Layer 3 of a small transformer language model trained on English Wikipedia (10 layers, counted from 0, width 64). Numbers have three digits each and are written without spaces.
Take only the direct path to the model's output, skipping the later layers: a vector added to the residual stream pushes a token's score in proportion to its dot product with that token's output vector.

Output vectors of the tokens that the questions are about. A number n stands for (n - 500) times 0.004.
"umb": 458499517444541348571744286509559554622433403422594462362559370444501339695723235385450727508542428333289534209629522612483421523451721564506557599500604444508440562478530328535465517570542587
"pt": 512411520493539611638612649307202537374654457522593407606525541539494809310642628370613528438354414548191339541497541326541403225577587175579441687710510401614594456580475347496550492584481483
"- Genus": 379667541366465548519480697381778289532497652595356227337294703482485822582682685324642444614418574520243520505460573098615354730615445407386591724711661521398425130480584280617349351679449556
"lished": 610964436404249447638508969666506281517611408616299345393570446607836857544723716504627586646242496821106297576660603447380462213074504639827505511644817709501596476421762505225501321334784574
"er |": 604430457387237503811315550476673495589293586430452360497477539457388809444560683413551417646445300458277519296421550340616326470347288571407610516238653307550542505707827227472413712422590590
"aker": 741800462311336311865596631376685159501380520599491536688502498540466785428564472360403528444489522322326605469650534304484504392445370448575784336393839432463408480350627372543495542650622192
"cess": 542697581505427421709383377459438397560691492383446390352588484635516783687824514249661711647466316546290299615534521328421285407644553697608368555302522550520375392722466031770559499474463595
"lish": 684847356573199619488571686459297346667588427332412341499506568573724621447509845673472695478291545534150375895516568358410430302346509793596296635521750429159417559436604245331602333454560687
"ret": 657698682525382494449531340655391445581500475611619655457522523529433858524650503397655596611261573476295488410458514548250364193663437934612532568514499391489441359394559539579613477592408532
"ion of": 466508504288578472719337739593524760581346712539533349598623525709630698510548593453628795669370583321254427849331526439650343459576557651475410649521517374407647416393914212766632547332438634
" att": 648512547426364460422673579649510563573505422383424330376505570545533500544490487447519433486509394343537349506502508543545570415387453529582524475718602495461500543512495476474628487454440527
"ample": 468859446391522383675319547291678478636571553402579200464941562399464654871699544462963508310525409502236263700635561533354330877492586596552551661390403597519420460517728489551762589426727500
"uthor": 538841380331533742707629624344706190455453429422191161343448503531387826555485345540576344551245566625194348691634537219606280501205443613452748781529513408522615292564616626521510520602157473
")": 630505543530586461575532414622645535396462516738470277528388626417542594289465563610676599338601627201535631599618496545523436637718227490415440580378590602558346558622291398494547492616551440
"hy": 432419353526364484510488553334396459165361663483546606357461726489448573586693645431486666588709610491212427685258502550497543766473527804582607364698495419636411407384477404533777592592600461
"ers,": 725528352454329343836382660429498585699396872629293256553425622499435449410562506347415544424500508616296619504335549545606527265465253512442736440404646401712525752553659464462630688462455736
"ican": 702621168159327436516618576616650407577490705429555440610491393699805560594720425573435742639510527571150318721422549288297358572569601545401547546319421273451701413626722120696884754734528438
" cent": 466405473404613346357691477491597570419485398530455253422442585625595634501608452417505504401428438387508458508613519490458414424568482644655595493519405529602439445386401485434601576273429583

Output weights of attention head 0. The head adds the sum of these rows, row i times number i of z. A number n stands for (n - 500) times 0.0019.
o0: 172426429390488339402449431664615506467343217412740350463440467639407553387493180398660560503688146125692433477530431403568580509421390590534452386525574547310446390712420307764484528513294492
o1: 654549545459605029348273406452396642410417602438446447358434503431398485568282516269513494327684536467485452453426622604354848513471568520635561353398488575488395466454592644450511291328422501
o2: 425255591497448602372547434450426493384745508492703710805562303528331544598685268505509541482409512480450449652456374519575497641736501601354527367382480570519419500095363506433662552446592543
o3: 476434671556525603534374568440448328471637222440498680417585519477630583478423455411603501540497394544389519486633581509487553580552620611539257552306859606427472508583422418429575248568407455
o4: 496689658506552263585226411487319397366501554601471612495572532771399609438622204480415436531544656411507754501407500603566354455575626571511586473326463513377439368361728552609585516516562329
o5: 522433462545479327344429459494517481338741370524602458276458504487675552698570461424650417479522571618448704455675411621440412511710575513549720430359439508573446397659329445423569361374478573
o6: 616558660465277558735331566543223735665205696304496294391655345471534376616783452350262615442726457585323529456454730587467445522395353774403504437431417517561651491456567454493704373597644379
o7: 494623546538539639343378601495429642427397464556457381254450591366546448421597720651527578441630439346378541412553477559363433381511645506636466488568397397533487320756412424437483423656595353
o8: 430556644710667533385538575359366484272396544353323431597463556458496195300642527491550699578632387391716544548459727625563846435358568689493448704581554416448556542532503656533540371560488601
o9: 512594435482396666512458620216572549548285499450578449505591528315406596611481554344551647217462597590301591614614540744521460815668475440514545877401462445609663638371603294558525624513553421
o10: 491560406364498580557583516365542505437637328386659477587535497383547559430486440559494430597365429399680585475542642513593491369397356428377533442697487512489445511567392631446395584336311608
o11: 618454584410521512552327412486538666379535344625414696512580437532569435625517207495496544431559399144697577505455576407577467829471371491339765382543529514567789659627441478490495546370605336
o12: 362539567665445276495568504596466432523454485570384613352421609363450509573576707302592384498890368567361621382523671747491483664710380553479516699380464487436471470639470415520329293442577468
o13: 617591466638466423559514464486499526601288550428317550528647514479740464490595382654410239838630590773785402323557541435581371537442393475555592571313353440511590752632803443479518398589436564
o14: 571381617628565795278500704245515134481621551512538570798546297288718542505625583272573277447455388513534385432440670370459622572817352591619385696603790527559495692590361473395394647531426728
o15: 495376417503577876384440432392541639390507310558624483604434488429381673252416515651609701241381698375426428662517448588405309602441512461711176595622634477452613541438515384430799475554424554
o16: 601591581818521291334487566543451522490381747664236440369306595542454245468538625694546609426487503567616634706516385653585538472370821329570581765654508476672523497435586551520461619593589566
o17: 593224657649570539222469232484629706170578418655458688369374538583548349534626383634706782416538333319526456588305342734548412563690612612540573251532467585700723486496550496357484367588564374
o18: 530597552519569596402303740311533361408379536433542539645488517489350489423521190356529261496409487381550332652744458390596583821682514473524385437460476376690531570321516378483491630645546409
o19: 488577522617465588481639688319569352423337508324416462448493519563687306627526597478570329613443487661338557505522301371403468427468759575525408640558520504532729314588700324526396563604567572
o20: 436661465431533404635349673381576304623609516647470355328564538493383482598483578133690493720594409432419611494474182624717317594608433604484377677452534666488597374313432665530286668437693579
o21: 369528574476611369235637598731247662425596189278482504536623313452373622577710594564401596369788539710388413597597276349416735777282794554368439513489295393574529473469607690399785398710742608
o22: 460325301632581501421714434477638478460448528628510440683366530494437368335494534338572426408541511525600458489494662565531685557471367391642436520583509305588491663667579492611472396449370549
o23: 423404660447589605468454815549470340473485544599575443747671463639535409256505631476471496511335276287495594578482566609542766527382730633502371528664590471505655758734613741583366542463307492
o24: 400619527392544488765320484596441320608589616495497537482371690560459408328338594730532365539334664348472658498346710423367232558539424461443555557530414497355542452640685631518484610345513407
o25: 407562421384511584572509551624664492385081492515300387418550642554490673507599445442594655425572506364501389697499357601439446709648475634568441601399619418537619662448435334506522603611480477
o26: 486414368349345502515731390404597518552502506591481690506539419389554576622432429681458512413444593470505443552460465436456615407353501483432612463594523436486338575481472499507656662478400494
o27: 811368550612552486288504372544529704382538666624319612632572358550470365385449390343363589510444646446635358449526351567585637488256566647450581408720300508582766581427464638503555533506667700
o28: 413732738434601641410264599533316678314645370627450527503573675578352656349330554542578578375637556233540805340556764604447510510606432635497562579664430377199679438535418488677639484399598482
o29: 538510526581612548497650516400562409496693441558614411637359609566400431585374470412596517479473335481641433509444697490589596387567307401476439423693589441510471585457426597538375564447437554
o30: 560632468362567299520423487521542338588458519485516470327451541434429612299391385373448588327470449292585365599621503585537593487419542564451515625551406552497326548661347644514490734624431537
o31: 336489400462714432648315410722547464537778535700317556491474537677495499231339631743411600669371769419697541413509503371602607571313376313581623477486441398463457636654590829602560439433523336

Each question shows a token from some text and the vector z that the head gathered there. A number n stands for (n - 500) times 0.0092.

" November ": 670484523535488442516542492466431480626396474495549559435464538540512524351536532487483511563384
Which of these tokens does it push up most? "umb"

"\n": 677566489484449535403537470468521414582354420485549524439406553570554478362469530489479541613485
Which of these tokens does it push up most? " cent"

"8": 558499422601628647458573378416510607586501432403459528344505485344386485521342525501655482487534
Which of these tokens does it push up most? "ret"

"s,": 552567378389399287467528479616433458318487551688505491635577540401614657509671469537535560474518
Which of these tokens does it push up most? "ion of"

"ta": 639530588550517461582520565545395378578381534528513550565481492583525583325656451479484494582312
Which of these tokens does it push up most? "hy"

" to": 708459458564575479332430335390433502576439484443348378535529691301504313592528406378646621439553
Pushed down most: "hy"

" V": 550546550558359589496533400410507641525417451534382627439370320631486395406441554585595563467509
Which of these tokens does it push up most? " cent"

"d": 388484470455391489688616750644423438569566464524632555548645482778484513493612425522552427459448
Which of these tokens does it push up most? "hy"

"59": 467527305486591642530597359425462575572494381399575474368575429477423381622393454549617439555505
Which of these tokens does it push up most? "lished"

".": 541559544412376554716499398472536432389540488543264378460527451765399333442486576575473443539350
Pushed down most: ")"

" October ": 552494512571540601457547441388457553526494492427501566442489451420407492495426503509575497488530
Which two tokens does it push up most, strongest first? "ret", "cess"

" system": 522361451564366397499547529567650461412515659632380395577482538398556666578424553373552660510527
Pushed down most: "hy"

"ag": 521437506543404420462597460413471253454324517529489431537674350569474542489337439435560552403396
Which three tokens does it push up most, strongest first? "lish", "pt", "lished"

" kill": 673562570466513545364453501415512476480478492508498582455427435408575446428496626519455504530527
Which of these tokens does it push up most? " cent"

" U.": 606495586609417478350495510464520664446450625572373612647393426491519608478541498621579532577590
Which of these tokens does it push up most? ")"

" its": 568547539475539449553483540631410418576471423486570473570425542540549483391585507503474504646416
Which two tokens does it push up most, strongest first? "ample", "hy"

"ere": 462485501546378504715551453681416458652491402465494517467551622674332391344653404460539443504231
Which three tokens does it push up most, strongest first? "ample", "cess", "hy"

" English": 564635351589482572523573543493422391562474528556595545441607453455527443471539419429523495448414
Pushed down most: "aker"

"a": 645305485281542405572432210489566410222428247571408223592536513410429501779492488451472392578598
Pushed down most: "hy"

"ous": 638506554468598566493243358640664597362539334452107255524460631528504653700540538352515482515689
Which of these tokens does it push up most? "aker"

"s.": 278550385548501480561523463475469407443554488476605384422659539598308515572440528460563504439456
Which two tokens does it push up most, strongest first? "lished", "lish"

"k": 537531570484730391445490646393483640511682491470509501647501542717427579531544493591736438486593
Which two tokens does it push up most, strongest first? "ion of", "hy"

"ly": 541485432580478435318484535689511338350414673714462398645546556420566611517667434376569630626506
Pushed down most: "umb"

" four": 506601555463515497386459545480516411477388505437507503588478622382489412541494494434478615561524
Which two tokens does it push up most, strongest first? "- Genus", "aker"

" of the": 664522589574519491513468525545443379605389525507470502552469503534541566354586449452525545556336
Pushed down most: "ers,"

" n": 574538519523473467615541577471449386483420435498509546472515467622468563402536487531479445550447
Which of these tokens does it push up most? "hy"

"uro": 386471407535515484563608666561463462435473502618692587527630487580469650529555334502623519424521
Which of these tokens does it push up most? "lish"

"ing": 657550593489532608156328480362615531429537470414464558539475385209598361517415628516409528467607
Which of these tokens does it push up most? " cent"

" Boy": 522501550441503495425443542526507524426587416581569681497467473476578473479591563516370505489512
Pushed down most: "lished"

"v": 479377472444571378349623657462478611312465493631707615668613428451469718604647577584721499468624
Which two tokens does it push up most, strongest first? "ion of", ")"

" September ": 442554372625487537493617626402456468580532511425605512456495506377482556442479430526586521497578
Which of these tokens does it push up most? "lished"

"2": 452493458527621666471546366453467550567466519488540562404522433447441398578422438527610473512453
Which two tokens does it push up most, strongest first? "ret", "cess"

"25": 531565370594492658368742524453497526689445415468611640550502539512504509517455419407691528513521
Which two tokens does it push up most, strongest first? ")", "- Genus"

" was": 506537645596507592547487559481490439470478471517371532311410475688383531442498643483520417551508
Which of these tokens does it push up most? "ret"

"20": 461538642622474594400424430468472572568583577471301575562309443529445402461570478478603577455607
Which of these tokens does it push up most? ")"

"p": 450449446499407581396466533634564548510530582612547641479559526387653626420517486579634704399419
Which two tokens does it push up most, strongest first? "pt", ")"

"ation.": 669542443532377516440535488323595472491339453539405490266389452571551531461434634479483533558584
Which three tokens does it push up most, strongest first? " att", " cent", ")"

" dep": 531512576543479435703491636586442442559455566443529412577506591616443546380613438426469520551304
Which of these tokens does it push up most? "ample"

" re": 647618515531626536648480609496386563562519459371483588431519513441385470539567438490603415523463
Which of these tokens does it push up most? "cess"

" le": 693593558458551492580534544500443582525390400506512612474487496583448401435523509477667525464407
Which of these tokens does it push up most? "hy"